Layer 4 of a small transformer language model trained on English Wikipedia (12 layers, counted from 0, width 128).
A neuron's activation on a vector x is SiLU(gate . x) times (in . x), where the dot is the dot product.

Input weights of the MLP neurons that the questions are about. A number n stands for (n - 500) times 0.00096.
n27 gate: 217,488,532,500,523,414,568,260,516,672,553,419,652,492,398,676,662,360,662,525,529,707,537,631,390,614,739,573,639,504,332,574,484,392,611,551,212,524,576,548,352,470,696,371,641,423,481,591,528,112,340,466,380,277,438,410,488,539,428,792,380,418,516,512,309,586,226,380,560,679,535,563,455,343,557,552,476,562,562,488,341,407,240,532,256,472,292,604,365,603,461,626,589,446,492,480,387,324,453,781,736,567,283,678,300,532,489,402,295,548,611,544,441,488,673,689,718,687,402,578,484,410,524,346,417,488,642,663
n30 gate: 632,440,571,636,378,592,479,638,586,421,620,414,888,612,586,836,679,976,353,446,568,386,256,128,513,500,576,590,328,804,426,518,509,566,500,550,720,477,136,546,381,295,554,535,448,549,553,429,687,399,537,411,324,353,614,527,362,358,359,614,486,495,189,589,588,619,569,242,266,356,427,691,575,555,605,346,444,709,757,331,481,623,200,547,426,343,523,509,589,384,555,638,334,315,391,695,564,550,620,838,785,147,593,435,469,486,376,577,660,364,496,640,656,672,380,385,379,210,619,264,412,720,406,592,457,437,334,495
n46 gate: 578,312,378,554,348,638,304,554,358,405,347,447,560,177,526,570,359,537,392,577,630,548,485,418,745,482,362,437,444,607,411,586,760,533,507,356,463,449,385,533,313,671,511,583,311,651,692,417,706,421,566,311,550,340,650,306,337,554,563,489,437,252,609,685,683,608,464,426,316,482,593,343,514,536,481,496,412,416,443,632,548,596,342,413,500,403,610,596,635,482,413,518,549,607,514,575,611,529,580,545,646,412,420,336,803,377,775,616,660,603,581,398,511,485,470,529,718,463,396,473,413,496,482,319,492,528,333,354
n114 gate: 338,362,450,412,389,362,640,621,379,607,558,813,706,547,370,648,684,348,600,340,496,417,168,290,449,625,359,450,404,536,477,247,291,451,642,476,467,337,722,467,552,629,539,562,367,539,578,527,455,649,574,453,667,458,484,299,468,444,311,744,277,601,386,438,487,452,440,426,178,578,560,439,600,508,265,422,590,658,700,559,655,508,646,477,250,483,326,492,690,650,723,674,554,654,320,542,512,564,390,420,257,328,337,610,327,577,597,571,847,194,571,549,597,369,428,431,614,646,399,581,618,621,624,553,394,532,512,423
n127 gate: 559,629,511,486,286,524,611,684,563,620,424,486,511,483,578,656,589,602,540,366,363,404,463,493,334,390,537,596,459,620,367,447,453,485,536,432,507,316,452,522,747,576,619,738,500,517,521,483,325,247,297,618,732,607,709,340,668,404,547,606,708,532,348,526,670,678,397,729,706,467,560,709,527,340,273,398,464,628,511,811,410,592,535,463,407,500,514,461,695,460,547,321,419,768,496,448,543,461,590,292,507,428,363,381,374,582,621,612,576,430,410,424,582,442,485,432,413,478,361,372,615,436,797,425,571,490,445,340
n142 gate: 629,667,437,396,553,584,312,565,570,431,565,670,426,688,482,327,537,472,556,333,478,388,768,183,523,409,461,573,341,393,649,470,414,638,397,544,355,579,549,397,482,497,536,485,531,374,559,461,676,510,393,652,443,738,608,568,575,704,406,614,434,365,569,691,500,571,696,389,428,493,540,503,481,483,429,711,373,371,382,618,696,385,480,547,568,444,710,560,555,524,370,469,359,493,574,563,497,659,561,373,640,529,619,281,560,340,677,440,493,517,401,414,344,259,333,554,573,461,371,332,469,497,618,278,550,523,514,648
n160 gate: 568,559,587,248,562,637,321,520,607,560,586,605,469,500,550,459,460,635,485,571,539,717,585,408,489,389,294,451,550,354,387,187,448,703,694,360,372,418,521,369,687,407,197,379,489,399,511,681,485,386,410,396,413,565,606,511,326,504,560,383,568,456,687,197,257,485,515,515,589,590,602,486,376,684,531,808,623,277,715,477,425,432,522,415,470,508,739,359,516,344,329,470,722,484,434,710,456,386,686,504,715,528,441,768,478,507,447,569,464,644,525,440,633,466,589,489,608,370,548,403,511,389,511,403,617,615,298,437
n185 gate: 700,469,735,545,683,507,482,426,389,609,541,530,524,652,595,535,508,453,421,704,378,335,413,437,474,382,598,567,663,330,333,675,519,656,219,469,305,465,467,280,554,378,448,621,363,437,386,588,523,656,484,493,365,417,530,549,446,405,516,689,414,367,477,273,262,397,428,375,317,415,474,695,533,588,691,271,346,286,560,320,543,567,534,574,427,484,290,421,570,508,373,519,484,108,462,429,314,587,807,492,368,504,431,488,593,473,397,353,552,312,537,798,565,496,476,684,515,433,325,424,331,511,445,296,697,679,579,760
n226 gate: 582,393,549,473,659,568,203,445,229,347,783,726,603,388,635,327,741,508,463,305,492,631,207,554,496,603,300,520,632,433,323,583,74,383,548,512,375,741,603,336,714,654,465,574,353,554,473,473,496,385,460,538,520,467,418,437,369,365,799,661,415,496,448,707,643,551,382,524,199,709,484,564,451,358,558,605,596,521,659,596,604,472,461,645,619,537,500,578,568,388,528,734,549,416,618,430,291,634,464,570,477,415,441,448,299,639,599,711,546,561,361,400,445,375,446,758,365,381,540,442,192,615,528,516,575,365,500,496
n244 gate: 413,500,351,643,538,409,455,474,496,396,439,500,386,397,555,446,508,471,449,572,628,635,375,621,678,514,810,511,306,416,530,377,525,410,397,408,424,493,452,500,508,154,238,434,420,555,561,286,705,567,532,438,594,398,479,648,666,698,651,619,435,514,571,507,526,496,504,684,514,525,552,570,568,430,210,435,589,664,597,585,425,562,435,520,528,573,393,597,542,749,535,588,379,321,468,628,398,690,841,643,552,455,511,464,300,493,486,585,435,775,603,457,659,482,374,532,710,354,500,671,507,518,308,411,493,696,547,387
n280 gate: 331,735,459,509,665,618,91,448,587,482,389,474,611,311,660,509,404,608,208,206,589,395,463,491,483,566,505,582,748,561,449,482,621,405,402,465,477,464,453,657,352,526,522,403,413,392,590,491,171,624,693,509,278,317,513,429,544,677,432,259,238,540,603,468,359,663,544,383,470,769,798,647,377,390,260,288,554,341,304,272,383,514,716,586,460,289,617,596,524,286,393,491,271,453,351,555,443,853,674,546,548,613,481,455,418,438,491,795,778,319,698,316,513,796,505,527,440,715,460,314,268,261,704,291,314,465,326,392
n286 gate: 462,331,635,537,319,516,826,522,632,529,476,556,265,484,487,479,642,496,690,254,382,479,393,428,385,525,631,500,389,508,539,426,675,391,496,512,558,512,397,313,695,568,460,397,373,668,425,409,391,308,279,516,548,479,281,631,787,348,479,541,441,664,583,559,826,712,749,475,555,459,123,655,567,381,538,467,318,617,119,276,662,458,480,735,389,525,488,480,654,380,591,360,475,383,614,156,712,467,467,287,476,618,417,421,488,673,567,573,456,374,412,446,385,562,698,212,372,386,402,677,504,680,546,533,422,640,162,395
n291 gate: 483,612,343,553,654,370,400,500,757,365,456,419,448,532,731,580,608,676,389,823,210,436,294,796,432,653,479,547,556,492,665,508,546,601,475,628,403,533,460,487,558,372,557,252,411,673,536,496,273,747,639,400,231,449,455,380,579,479,386,451,445,578,517,445,640,512,578,424,285,504,545,578,279,867,319,626,479,421,531,717,701,415,693,652,450,594,589,524,522,200,458,479,598,662,373,427,607,776,463,466,419,716,439,721,621,409,456,487,444,508,500,332,438,56,621,421,464,474,657,769,550,434,432,379,635,520,863,553
n301 gate: 492,325,408,652,298,531,481,543,513,352,195,349,496,291,538,702,522,759,646,574,603,458,559,601,739,686,613,475,605,532,488,278,611,591,819,391,533,369,434,447,120,524,512,248,358,496,715,368,318,338,488,512,444,404,556,278,597,387,550,592,392,423,729,421,380,436,379,252,578,480,344,638,628,391,382,500,598,598,586,364,237,633,378,119,382,559,492,397,318,541,675,666,462,564,500,508,810,629,484,639,448,474,496,398,480,394,414,407,609,313,528,348,508,668,262,447,689,672,544,581,557,411,637,414,496,591,738,599
n27 in: 661,602,476,419,339,444,432,521,626,731,564,581,398,565,593,524,436,556,476,496,338,516,533,533,432,449,375,520,349,198,504,637,591,608,611,430,448,365,564,591,572,382,588,226,464,271,568,722,289,641,631,458,442,439,550,453,237,657,264,523,220,582,464,211,417,145,492,604,489,544,574,474,478,273,696,309,536,222,293,590,472,303,370,433,277,585,600,631,269,453,374,641,739,421,655,577,496,539,583,610,743,433,583,532,412,429,417,504,617,584,306,520,586,337,401,559,656,767,344,385,350,496,633,520,648,485,642,442
n30 in: 762,694,652,724,653,582,83,403,364,596,750,456,491,612,513,437,603,533,500,324,439,352,423,713,627,324,703,297,355,443,500,631,554,538,541,369,487,525,512,700,797,512,376,442,745,496,468,464,713,500,421,540,306,402,569,611,344,484,638,439,492,529,546,479,609,627,582,580,389,425,463,865,406,496,667,304,334,500,517,254,321,319,496,693,352,288,311,472,447,355,397,558,185,570,582,747,365,549,347,410,613,539,456,624,352,405,520,543,441,466,468,333,545,400,595,434,316,441,713,699,227,738,542,496,245,400,305,522
n46 in: 645,527,420,446,301,630,486,437,249,468,594,642,471,481,553,786,441,405,363,680,446,625,597,496,80,582,564,428,305,500,530,422,714,739,480,278,464,488,617,409,605,568,611,300,641,196,511,410,584,593,405,621,189,468,492,527,629,402,584,457,512,344,539,516,393,628,512,484,519,457,419,522,429,601,545,429,520,694,793,353,397,732,454,818,777,524,646,592,613,583,476,516,577,624,694,516,360,329,449,767,600,650,579,220,401,555,379,427,564,436,629,650,555,464,611,590,302,403,469,369,594,402,652,496,619,652,367,463
n114 in: 400,449,483,525,392,245,564,745,386,388,660,621,518,492,799,522,831,470,718,568,356,408,398,381,500,293,229,561,196,504,443,415,590,448,307,301,409,736,402,723,582,590,624,180,618,529,623,463,720,432,319,496,621,596,836,669,407,394,439,361,738,453,560,370,626,538,386,362,439,491,450,428,325,381,504,660,479,365,357,513,745,430,355,709,649,465,479,567,586,705,483,241,307,496,542,772,542,517,611,482,446,464,392,637,599,496,684,544,557,422,661,612,716,590,647,602,632,706,538,469,316,551,517,372,313,351,662,938
n127 in: 617,484,508,356,388,433,631,841,435,576,508,542,590,458,419,655,483,667,536,433,475,451,414,565,226,477,682,532,288,550,481,348,627,568,710,492,656,452,443,571,563,496,768,573,488,618,636,587,372,351,380,649,682,383,683,324,685,351,340,621,720,829,405,223,708,722,539,664,481,345,554,608,759,308,373,404,337,749,624,838,611,335,408,590,567,553,542,565,458,441,539,441,589,703,578,435,399,441,453,394,485,425,467,488,416,362,538,492,583,239,405,389,696,393,533,469,515,338,355,302,623,527,681,528,417,691,496,450
n142 in: 544,687,463,347,484,528,269,338,459,480,633,593,360,605,605,377,521,443,608,412,472,733,476,411,544,441,382,591,633,464,447,284,344,467,348,723,246,513,459,424,408,389,484,493,422,474,547,456,510,438,370,564,555,530,646,415,323,684,697,578,510,379,361,654,566,559,526,229,412,344,737,481,572,418,466,433,434,372,503,675,686,291,545,477,454,642,535,564,641,714,589,503,480,549,604,211,448,526,477,200,494,521,597,526,478,391,481,613,446,587,417,533,464,450,459,500,561,612,444,466,503,530,537,371,655,455,632,521
n160 in: 414,408,340,372,757,442,482,573,413,535,383,496,512,459,402,442,459,604,234,500,573,535,405,567,437,375,445,390,338,729,500,273,396,454,676,485,504,681,427,458,590,430,574,500,789,478,449,365,601,454,477,422,361,476,530,591,553,367,636,462,574,508,442,243,419,353,492,372,288,696,650,475,344,735,259,631,811,416,648,528,604,270,426,269,671,354,537,608,252,504,359,435,866,174,594,618,553,386,611,512,717,362,318,450,530,607,504,599,467,449,459,500,679,512,592,382,411,362,458,680,469,314,449,603,592,559,382,621
n185 in: 463,595,172,526,478,481,523,465,308,239,378,510,731,408,557,566,440,444,406,524,230,574,263,689,506,393,614,342,649,455,553,318,451,696,543,429,523,540,478,674,567,453,363,447,323,354,447,378,374,295,553,478,532,681,626,373,555,467,713,497,503,519,477,370,624,555,464,507,328,454,613,512,534,432,497,606,382,558,332,442,444,480,617,340,503,359,270,465,524,543,428,428,581,693,558,679,419,529,575,453,599,417,355,507,408,660,597,398,406,530,538,526,467,648,439,360,547,392,623,538,566,490,423,556,657,525,466,607
n226 in: 769,640,329,522,531,350,458,351,710,788,431,442,481,474,775,683,378,596,695,466,548,528,622,743,278,621,532,616,425,713,290,424,587,491,600,487,353,395,444,582,432,539,460,539,861,658,378,561,298,639,486,452,380,472,170,626,365,675,546,330,422,783,518,311,571,666,455,670,850,295,389,683,427,707,434,440,395,162,557,368,345,629,627,557,545,421,659,593,505,156,468,500,547,438,348,449,688,585,477,38,469,634,510,386,562,473,352,458,622,302,391,108,230,409,410,477,570,519,343,434,763,401,629,360,647,636,556,514
n244 in: 514,437,575,630,378,553,560,667,536,602,550,561,623,500,600,701,643,785,450,567,478,596,676,478,453,486,279,297,453,473,480,441,430,532,668,538,408,230,363,388,567,463,625,655,415,328,507,490,451,611,384,503,469,643,366,600,517,597,412,562,641,718,430,263,474,524,438,648,364,437,380,602,596,438,731,479,455,405,474,544,496,607,757,302,569,693,582,503,363,469,552,351,382,332,576,357,617,400,524,737,538,574,478,559,737,469,600,457,490,535,655,504,234,560,402,372,618,443,351,449,277,521,450,535,522,263,400,426
n280 in: 568,332,514,382,738,449,464,562,546,635,393,296,325,517,541,473,620,267,755,528,166,897,330,656,659,535,400,614,551,552,395,548,563,626,509,557,239,442,799,567,562,187,448,539,577,401,376,513,802,637,437,792,461,655,618,751,695,306,532,513,351,465,232,771,659,526,399,586,661,536,347,441,449,429,725,473,594,369,453,783,702,400,246,566,624,692,405,591,718,558,607,513,573,640,390,271,351,566,536,280,409,594,411,522,336,323,427,376,427,545,401,504,615,478,648,332,435,386,482,751,246,403,491,669,770,806,532,364
n286 in: 421,597,579,540,310,392,547,444,617,467,644,313,454,359,592,755,452,611,820,565,302,600,643,567,618,302,521,671,265,396,527,383,729,364,194,702,438,426,414,385,456,480,366,624,646,768,438,523,442,581,332,606,492,546,380,573,395,427,611,288,277,597,386,612,795,765,452,566,823,242,512,554,485,468,513,611,398,470,393,453,652,558,437,653,225,483,488,389,639,354,354,277,412,380,580,429,693,516,821,408,404,806,431,561,504,334,621,479,469,450,461,602,431,410,589,387,465,542,561,432,439,633,682,337,530,417,421,242
n291 in: 492,625,472,423,489,459,330,741,460,370,253,450,723,545,412,390,690,457,400,546,702,620,298,367,598,550,528,440,327,519,633,523,531,330,449,612,654,500,552,410,647,741,470,678,376,477,493,649,777,554,744,372,607,416,308,554,519,663,500,169,548,577,327,774,525,496,195,504,653,496,550,625,541,388,532,536,508,672,619,455,500,456,500,696,465,456,466,755,504,695,691,278,560,549,565,757,527,458,640,774,454,421,508,445,292,535,507,690,436,440,598,657,461,528,716,504,391,556,717,280,324,651,349,441,671,398,424,405
n301 in: 546,464,384,596,338,458,533,457,458,426,325,302,458,371,634,611,535,652,687,655,766,363,651,215,821,580,542,292,492,520,477,781,455,360,866,286,541,525,410,582,126,297,524,482,620,433,777,457,455,601,619,437,560,404,484,311,488,649,685,668,554,580,614,657,402,500,359,405,481,745,667,576,492,508,437,586,749,466,564,466,369,632,417,315,468,517,670,464,418,435,674,460,462,615,520,638,564,869,484,420,532,448,384,463,658,407,539,613,718,264,284,422,480,545,318,714,649,454,572,479,435,504,579,265,525,575,537,616

Each question shows a token from some text and the vector x that enters the MLP there. A number n stands for (n - 500) times 0.0082.

" dem": 308,470,376,440,606,583,469,504,525,604,477,453,475,396,511,595,507,479,434,622,585,576,471,485,544,353,427,506,438,685,433,612,554,549,494,391,630,445,482,357,617,435,547,589,470,426,602,433,487,345,394,436,490,328,435,663,550,509,518,346,577,476,566,410,505,451,560,398,392,487,550,450,615,382,454,561,461,396,451,443,461,607,372,679,545,571,530,572,425,473,507,549,559,485,711,434,617,467,568,466,441,487,500,631,497,663,674,432,429,554,438,475,530,490,429,442,406,460,451,505,618,454,468,509,478,500,371,606
Which neuron fires most, and how strongly? n160, at about 1.3

" North": 477,481,465,583,562,347,293,364,558,544,353,471,490,570,585,557,577,446,425,692,490,463,567,479,501,491,403,463,445,530,523,519,586,650,493,452,612,492,572,558,541,404,477,542,541,484,566,572,658,469,481,487,491,475,399,588,491,449,490,445,639,505,245,371,471,460,575,491,609,528,610,366,733,549,352,607,494,462,409,392,548,494,400,634,645,526,521,477,551,565,538,518,625,597,523,413,426,406,424,494,487,460,586,437,435,469,481,504,589,626,527,500,521,613,375,486,494,534,482,653,490,560,574,495,526,522,562,529
Which of these neurons fires most? n286

"E": 357,560,447,488,588,421,269,295,559,567,260,562,490,591,601,551,644,446,443,622,602,624,523,534,563,431,357,476,415,418,525,509,408,549,613,457,638,510,498,501,603,533,560,582,603,517,582,575,569,493,548,477,518,466,499,561,504,442,605,547,562,473,411,445,539,413,585,524,720,469,627,407,471,446,463,636,440,453,458,419,393,515,540,592,545,386,497,577,686,438,498,446,572,493,544,360,474,433,460,336,412,368,442,519,559,567,604,306,511,544,483,450,407,508,382,426,542,359,499,500,549,464,604,549,435,458,570,484
Which of these neurons fires most? n160

" God": 480,440,234,492,542,454,384,485,485,562,512,475,509,287,631,546,569,414,468,557,570,703,518,563,522,460,455,429,455,506,472,586,577,531,468,462,682,515,469,483,601,407,514,513,410,432,549,413,596,526,506,470,642,458,495,572,496,502,531,537,577,487,320,395,433,317,559,513,619,534,317,421,538,523,301,464,463,493,518,382,397,533,450,666,547,573,642,319,510,546,541,351,605,638,597,383,549,395,520,354,417,490,600,463,553,515,528,470,533,623,435,559,468,519,398,499,458,514,482,539,583,541,605,497,493,436,623,463
Which neuron fires most, and how strongly? n30, at about 0.42

"l": 429,650,538,470,556,675,440,383,535,558,394,522,399,560,599,503,613,520,425,588,629,404,577,487,592,367,491,493,446,459,551,470,451,600,548,470,522,540,662,439,589,400,473,570,476,434,635,490,393,358,472,507,655,498,510,537,496,477,433,709,461,514,586,346,332,385,495,406,679,481,642,488,526,507,414,491,459,367,424,462,513,449,422,636,567,422,182,438,264,500,469,540,507,570,372,427,635,404,587,445,482,346,524,405,530,355,343,548,516,578,363,638,432,545,493,435,512,451,557,537,425,460,448,570,398,508,505,373
Which of these neurons fires most? n160

"ion": 371,519,389,486,501,494,348,514,539,516,411,432,467,476,575,630,551,482,591,578,556,500,518,573,539,431,483,364,424,395,524,550,450,581,539,486,605,442,563,513,607,431,589,490,356,509,573,519,586,352,616,559,514,403,482,584,520,308,415,532,555,475,415,513,282,476,411,517,512,496,569,476,584,483,369,504,451,401,441,497,503,542,386,516,606,334,511,489,465,505,392,402,677,483,607,376,412,548,706,516,514,408,600,361,478,494,525,367,610,671,528,585,333,494,416,438,567,520,584,518,439,599,588,455,465,356,558,442
Which of these neurons fires most? n27

" div": 369,527,427,514,576,459,333,480,492,364,380,469,530,470,485,503,529,421,497,707,560,579,617,394,482,238,395,494,487,481,482,603,526,518,525,488,691,452,526,511,593,440,470,548,378,626,598,488,603,476,512,458,628,382,390,459,540,621,388,450,644,494,490,484,484,438,676,399,523,442,461,511,450,503,316,412,372,464,547,398,430,548,474,647,590,524,476,470,509,488,570,408,720,573,534,423,397,481,660,443,445,535,638,588,383,551,517,473,430,541,361,619,543,503,510,530,430,520,619,517,448,478,545,488,438,501,589,472
Which of these neurons fires most? n291

"ans": 460,556,497,556,559,529,462,374,536,460,579,407,485,656,656,568,575,301,545,456,580,619,584,510,516,570,505,536,477,465,636,383,511,652,573,401,670,545,635,468,582,451,575,592,485,549,605,480,616,539,534,510,498,514,586,636,500,430,520,518,667,515,466,358,537,465,538,440,579,526,435,407,748,429,270,531,475,379,475,379,490,554,392,552,606,490,507,430,443,537,442,390,647,573,566,386,572,564,597,471,460,476,521,482,491,539,422,517,527,548,369,653,381,560,390,541,491,537,476,530,605,568,539,400,454,475,600,606
Which of these neurons fires most? n142

" almost": 357,467,488,482,614,517,352,586,637,542,474,591,498,445,554,518,597,376,415,611,567,558,480,479,568,426,487,407,423,462,441,520,538,551,434,393,772,423,521,429,576,455,527,518,567,433,618,473,452,513,529,389,645,417,437,517,480,514,626,443,533,572,598,488,458,464,489,448,432,415,462,486,557,514,357,570,448,338,435,315,519,612,410,593,543,378,374,450,485,488,451,593,546,554,502,384,537,401,516,403,502,493,644,697,432,567,604,393,503,647,450,639,488,582,461,505,430,573,400,563,673,316,599,514,483,631,551,571
Which neuron fires most, and how strongly? n160, at about 0.42

"i": 418,529,504,571,508,617,385,534,560,499,441,455,474,433,662,540,481,431,490,511,616,486,495,522,470,523,459,471,429,324,426,587,477,639,405,570,561,484,621,488,644,481,543,572,524,539,596,473,544,383,524,511,543,435,520,558,497,446,522,436,623,499,471,320,421,472,394,385,463,507,579,383,604,535,427,532,447,493,468,394,478,523,401,590,659,528,301,584,544,654,468,459,600,671,579,363,494,517,533,453,452,408,390,456,590,430,591,466,589,567,414,544,290,558,327,458,602,491,523,457,580,471,473,547,477,348,537,458
The two highest activations, in order: n30, n286

"pis": 453,483,619,445,611,606,347,438,539,465,436,547,393,563,583,617,506,565,457,680,491,529,445,631,566,505,507,418,346,607,580,467,591,564,402,567,755,623,436,606,608,428,592,567,366,605,571,404,562,325,614,617,574,338,552,474,489,558,456,535,578,452,571,420,473,442,513,484,483,375,467,555,476,367,463,576,506,393,462,374,549,439,419,526,643,489,559,569,589,431,364,548,568,641,562,541,558,586,702,483,460,584,618,593,505,647,602,406,480,516,406,593,386,521,493,451,466,545,591,475,628,555,531,419,398,436,553,577
Which of these neurons fires most? n291

" of": 399,348,582,628,621,589,423,414,558,425,533,517,489,445,484,625,607,353,521,596,453,639,534,448,518,561,444,445,446,560,492,550,545,556,536,497,706,404,494,419,555,464,485,648,493,553,562,459,401,213,467,409,554,481,472,540,555,524,459,504,543,562,468,415,410,527,544,467,415,489,451,467,507,448,295,535,487,389,446,449,496,509,360,637,535,414,466,588,566,466,342,525,522,531,549,471,562,361,369,419,453,398,676,482,448,351,439,382,648,561,397,490,466,563,219,540,597,525,428,566,389,456,595,402,460,526,429,450
Which neuron fires most, and how strongly? n291, at about 0.43

" this": 333,535,596,619,546,521,472,490,556,549,456,532,495,634,456,547,584,415,497,572,489,592,411,506,513,484,428,559,479,461,474,457,576,500,508,470,736,457,515,409,541,441,503,517,528,548,639,471,546,429,580,449,530,464,542,568,620,512,572,448,628,555,428,419,552,309,407,490,579,503,456,460,557,464,340,555,460,334,410,342,390,481,405,569,621,519,445,428,496,465,419,445,531,602,545,319,545,431,535,458,473,512,706,562,461,461,493,361,680,547,318,511,440,470,506,390,470,518,425,468,510,490,717,475,441,519,567,517
The three highest activations, in order: n286, n127, n30

"ed": 324,479,468,646,465,545,481,514,606,494,406,451,453,555,567,649,595,379,420,464,637,434,623,502,575,352,429,570,400,550,460,500,383,540,514,426,575,472,561,345,584,450,519,654,483,520,493,454,589,439,503,462,586,473,565,655,449,516,418,525,538,549,523,409,380,574,285,417,470,429,477,446,457,429,314,586,505,431,481,474,552,664,425,603,598,502,475,440,515,553,424,432,574,539,584,383,583,516,581,526,510,462,569,526,475,363,460,480,563,530,405,639,382,532,267,448,497,555,484,495,394,475,596,459,484,393,554,391
The two highest activations, in order: n244, n301

"b": 358,441,531,609,475,473,372,497,565,455,287,486,380,497,643,543,568,445,532,643,666,514,723,417,611,428,397,470,392,430,545,567,501,514,551,542,397,494,541,356,575,471,520,603,495,524,613,468,499,470,494,501,688,370,553,581,442,387,310,594,470,522,454,332,229,313,612,384,577,450,433,524,596,521,385,463,497,497,464,526,468,519,430,609,587,441,547,521,474,616,339,455,519,615,456,405,554,458,485,417,460,460,558,428,465,605,454,438,451,471,496,497,432,558,443,443,434,378,420,471,447,553,510,525,493,540,506,397
Which of these neurons fires most? n301

" ": 476,416,488,637,634,536,453,449,493,540,549,460,596,703,631,606,544,438,467,651,512,647,590,479,593,525,457,456,431,576,587,476,478,456,369,458,579,511,539,373,575,498,606,467,421,494,519,367,446,334,544,446,507,551,618,418,542,441,626,440,506,530,482,453,393,563,419,397,498,483,511,486,581,537,462,499,422,455,445,490,436,637,562,638,547,411,539,356,413,492,388,592,706,631,526,457,578,451,514,437,430,402,655,480,476,727,448,509,530,494,424,492,476,449,471,427,712,492,407,577,510,543,686,413,456,477,465,498
The three highest activations, in order: n46, n280, n185

" cy": 384,496,492,414,551,499,320,354,546,537,290,440,429,607,573,629,614,427,474,664,480,550,485,430,571,436,583,435,519,591,347,639,544,538,633,502,595,496,577,493,555,442,465,628,533,493,764,541,369,566,469,529,483,475,348,516,454,550,555,482,565,423,469,501,607,320,421,387,516,432,493,431,634,465,470,570,424,459,479,351,388,437,637,640,575,446,549,434,522,424,499,486,504,673,546,452,473,335,723,455,478,335,773,463,428,533,419,409,494,545,491,451,471,504,407,410,506,501,455,607,436,478,519,510,499,428,668,377
Which neuron fires most, and how strongly? n114, at about 0.49

"'s": 406,606,599,508,608,561,353,508,566,459,509,449,531,299,573,571,581,369,489,566,557,540,496,575,530,556,389,564,424,494,425,494,568,592,425,511,558,601,566,406,548,412,502,562,523,359,576,473,610,610,584,463,433,361,433,528,496,333,416,617,458,510,461,455,437,434,514,527,401,500,439,588,464,358,268,523,531,343,421,408,437,529,455,587,615,508,439,623,380,453,474,468,567,580,471,393,397,452,562,303,447,409,583,420,494,488,680,455,648,521,473,566,411,522,367,433,533,450,427,504,465,456,630,441,473,536,528,424
The three highest activations, in order: n280, n226, n46

"|": 380,518,583,647,498,510,385,481,512,497,571,508,541,683,514,522,533,449,384,576,508,506,512,536,535,500,422,404,438,516,424,476,476,608,504,491,528,495,470,389,553,425,641,570,538,529,407,563,523,553,673,374,560,443,430,594,513,455,421,530,580,453,432,453,475,550,493,385,538,508,477,572,547,329,352,539,414,419,397,487,469,535,570,620,585,523,532,453,533,507,549,544,675,564,568,426,482,389,485,436,493,384,516,593,506,607,488,479,624,558,479,537,447,563,380,449,537,477,471,550,532,527,570,310,315,491,571,444
Which of these neurons fires most? n301

" g": 367,580,438,458,606,548,289,467,462,426,500,564,436,508,589,484,509,444,626,611,564,542,524,547,518,520,447,558,442,609,482,536,477,643,568,407,591,414,507,326,583,426,487,570,486,412,711,472,571,445,461,448,625,442,526,701,579,471,430,404,572,381,378,537,400,376,463,390,625,526,463,522,404,516,420,529,483,454,426,390,477,525,460,635,577,397,507,428,648,486,559,477,515,658,513,428,530,417,509,441,366,393,553,531,488,407,485,522,485,565,320,472,522,558,457,449,402,458,464,523,574,477,587,512,457,441,539,431
Which of these neurons fires most? n27

"\"": 464,452,531,483,617,500,410,464,466,489,464,562,570,738,543,587,593,435,522,579,443,410,612,548,636,480,439,462,480,479,510,482,373,686,450,611,617,589,454,449,621,448,543,642,364,596,576,380,534,587,564,603,570,424,479,531,549,524,444,599,515,545,428,422,557,519,454,444,442,374,567,534,555,402,400,565,420,470,404,282,430,480,480,579,557,506,389,467,376,508,461,469,559,569,591,394,526,558,658,506,451,421,657,524,465,470,531,440,606,465,345,589,495,570,302,424,537,625,451,524,523,535,637,416,419,417,564,518
Which of these neurons fires most? n185

" following": 347,417,485,377,567,530,449,521,504,483,571,537,543,562,516,626,597,350,541,592,550,611,454,484,466,383,527,511,405,517,662,401,525,554,453,461,694,524,504,374,603,430,534,553,512,533,525,413,417,378,603,461,565,440,446,557,598,588,626,522,566,519,456,390,479,386,548,441,543,470,567,543,538,508,443,558,392,311,412,451,561,593,377,568,606,481,427,559,466,474,610,429,510,665,675,508,503,443,503,490,503,409,588,553,494,356,562,399,601,593,326,505,491,506,420,448,538,588,470,513,343,539,698,378,445,584,536,532
Which neuron fires most, and how strongly? n142, at about 0.6

"rist": 415,607,447,516,638,566,328,372,512,469,446,472,506,721,628,638,615,461,497,563,540,453,636,533,639,515,472,431,460,462,421,457,550,526,514,554,747,523,549,519,599,475,474,487,454,474,567,490,610,358,450,461,630,422,475,539,526,451,431,478,518,546,374,342,335,523,472,517,690,555,476,402,754,582,312,519,460,465,461,461,543,601,489,586,543,434,421,505,491,546,431,401,575,599,526,416,620,467,534,409,461,437,512,520,641,677,532,365,510,593,531,540,394,504,493,478,402,459,591,554,574,461,668,580,536,418,579,462
The three highest activations, in order: n27, n280, n30

"y": 407,500,494,493,585,450,404,491,543,467,430,454,378,525,643,586,634,413,496,562,628,529,469,484,552,404,464,455,447,542,456,459,522,588,489,514,630,502,649,471,556,454,564,673,452,566,645,456,434,575,421,470,607,476,441,557,419,618,603,649,588,508,459,404,467,419,260,463,619,482,565,423,617,458,407,596,509,459,443,338,510,498,535,580,691,422,528,440,348,595,449,464,534,594,626,402,520,484,516,444,453,375,471,335,510,422,438,380,612,541,458,617,383,553,283,467,502,469,458,423,530,525,617,508,443,456,604,472
Which neuron fires most, and how strongly? n301, at about 1.1

" in": 462,356,719,548,566,612,232,498,629,486,510,479,479,467,507,578,597,444,542,666,503,682,425,567,478,529,511,496,421,506,613,522,520,574,509,449,703,474,632,468,623,417,518,589,545,396,363,425,523,421,638,469,496,506,436,490,519,464,415,495,532,520,357,419,359,567,515,420,370,443,480,499,494,405,456,609,475,368,426,489,486,532,439,591,599,432,310,685,473,422,400,459,545,562,514,505,470,414,534,347,479,495,571,584,429,491,425,452,563,554,582,574,403,538,251,443,587,565,462,571,349,527,589,503,460,554,399,422
Which neuron fires most, and how strongly? n280, at about 0.6

"ist": 390,520,427,608,607,540,490,521,550,437,567,536,469,508,547,657,675,390,541,546,541,594,501,641,509,485,452,513,407,631,486,608,484,536,469,489,523,472,512,394,614,444,614,638,491,501,544,566,646,513,457,495,597,424,525,511,403,531,353,564,481,597,499,374,422,460,379,387,580,554,548,555,633,501,322,501,444,367,449,448,496,532,467,583,473,621,572,664,574,529,462,501,597,555,572,404,462,497,501,344,478,399,598,466,560,604,465,533,530,595,284,508,392,478,426,448,469,369,581,444,424,436,557,430,517,269,572,434
Which of these neurons fires most? n226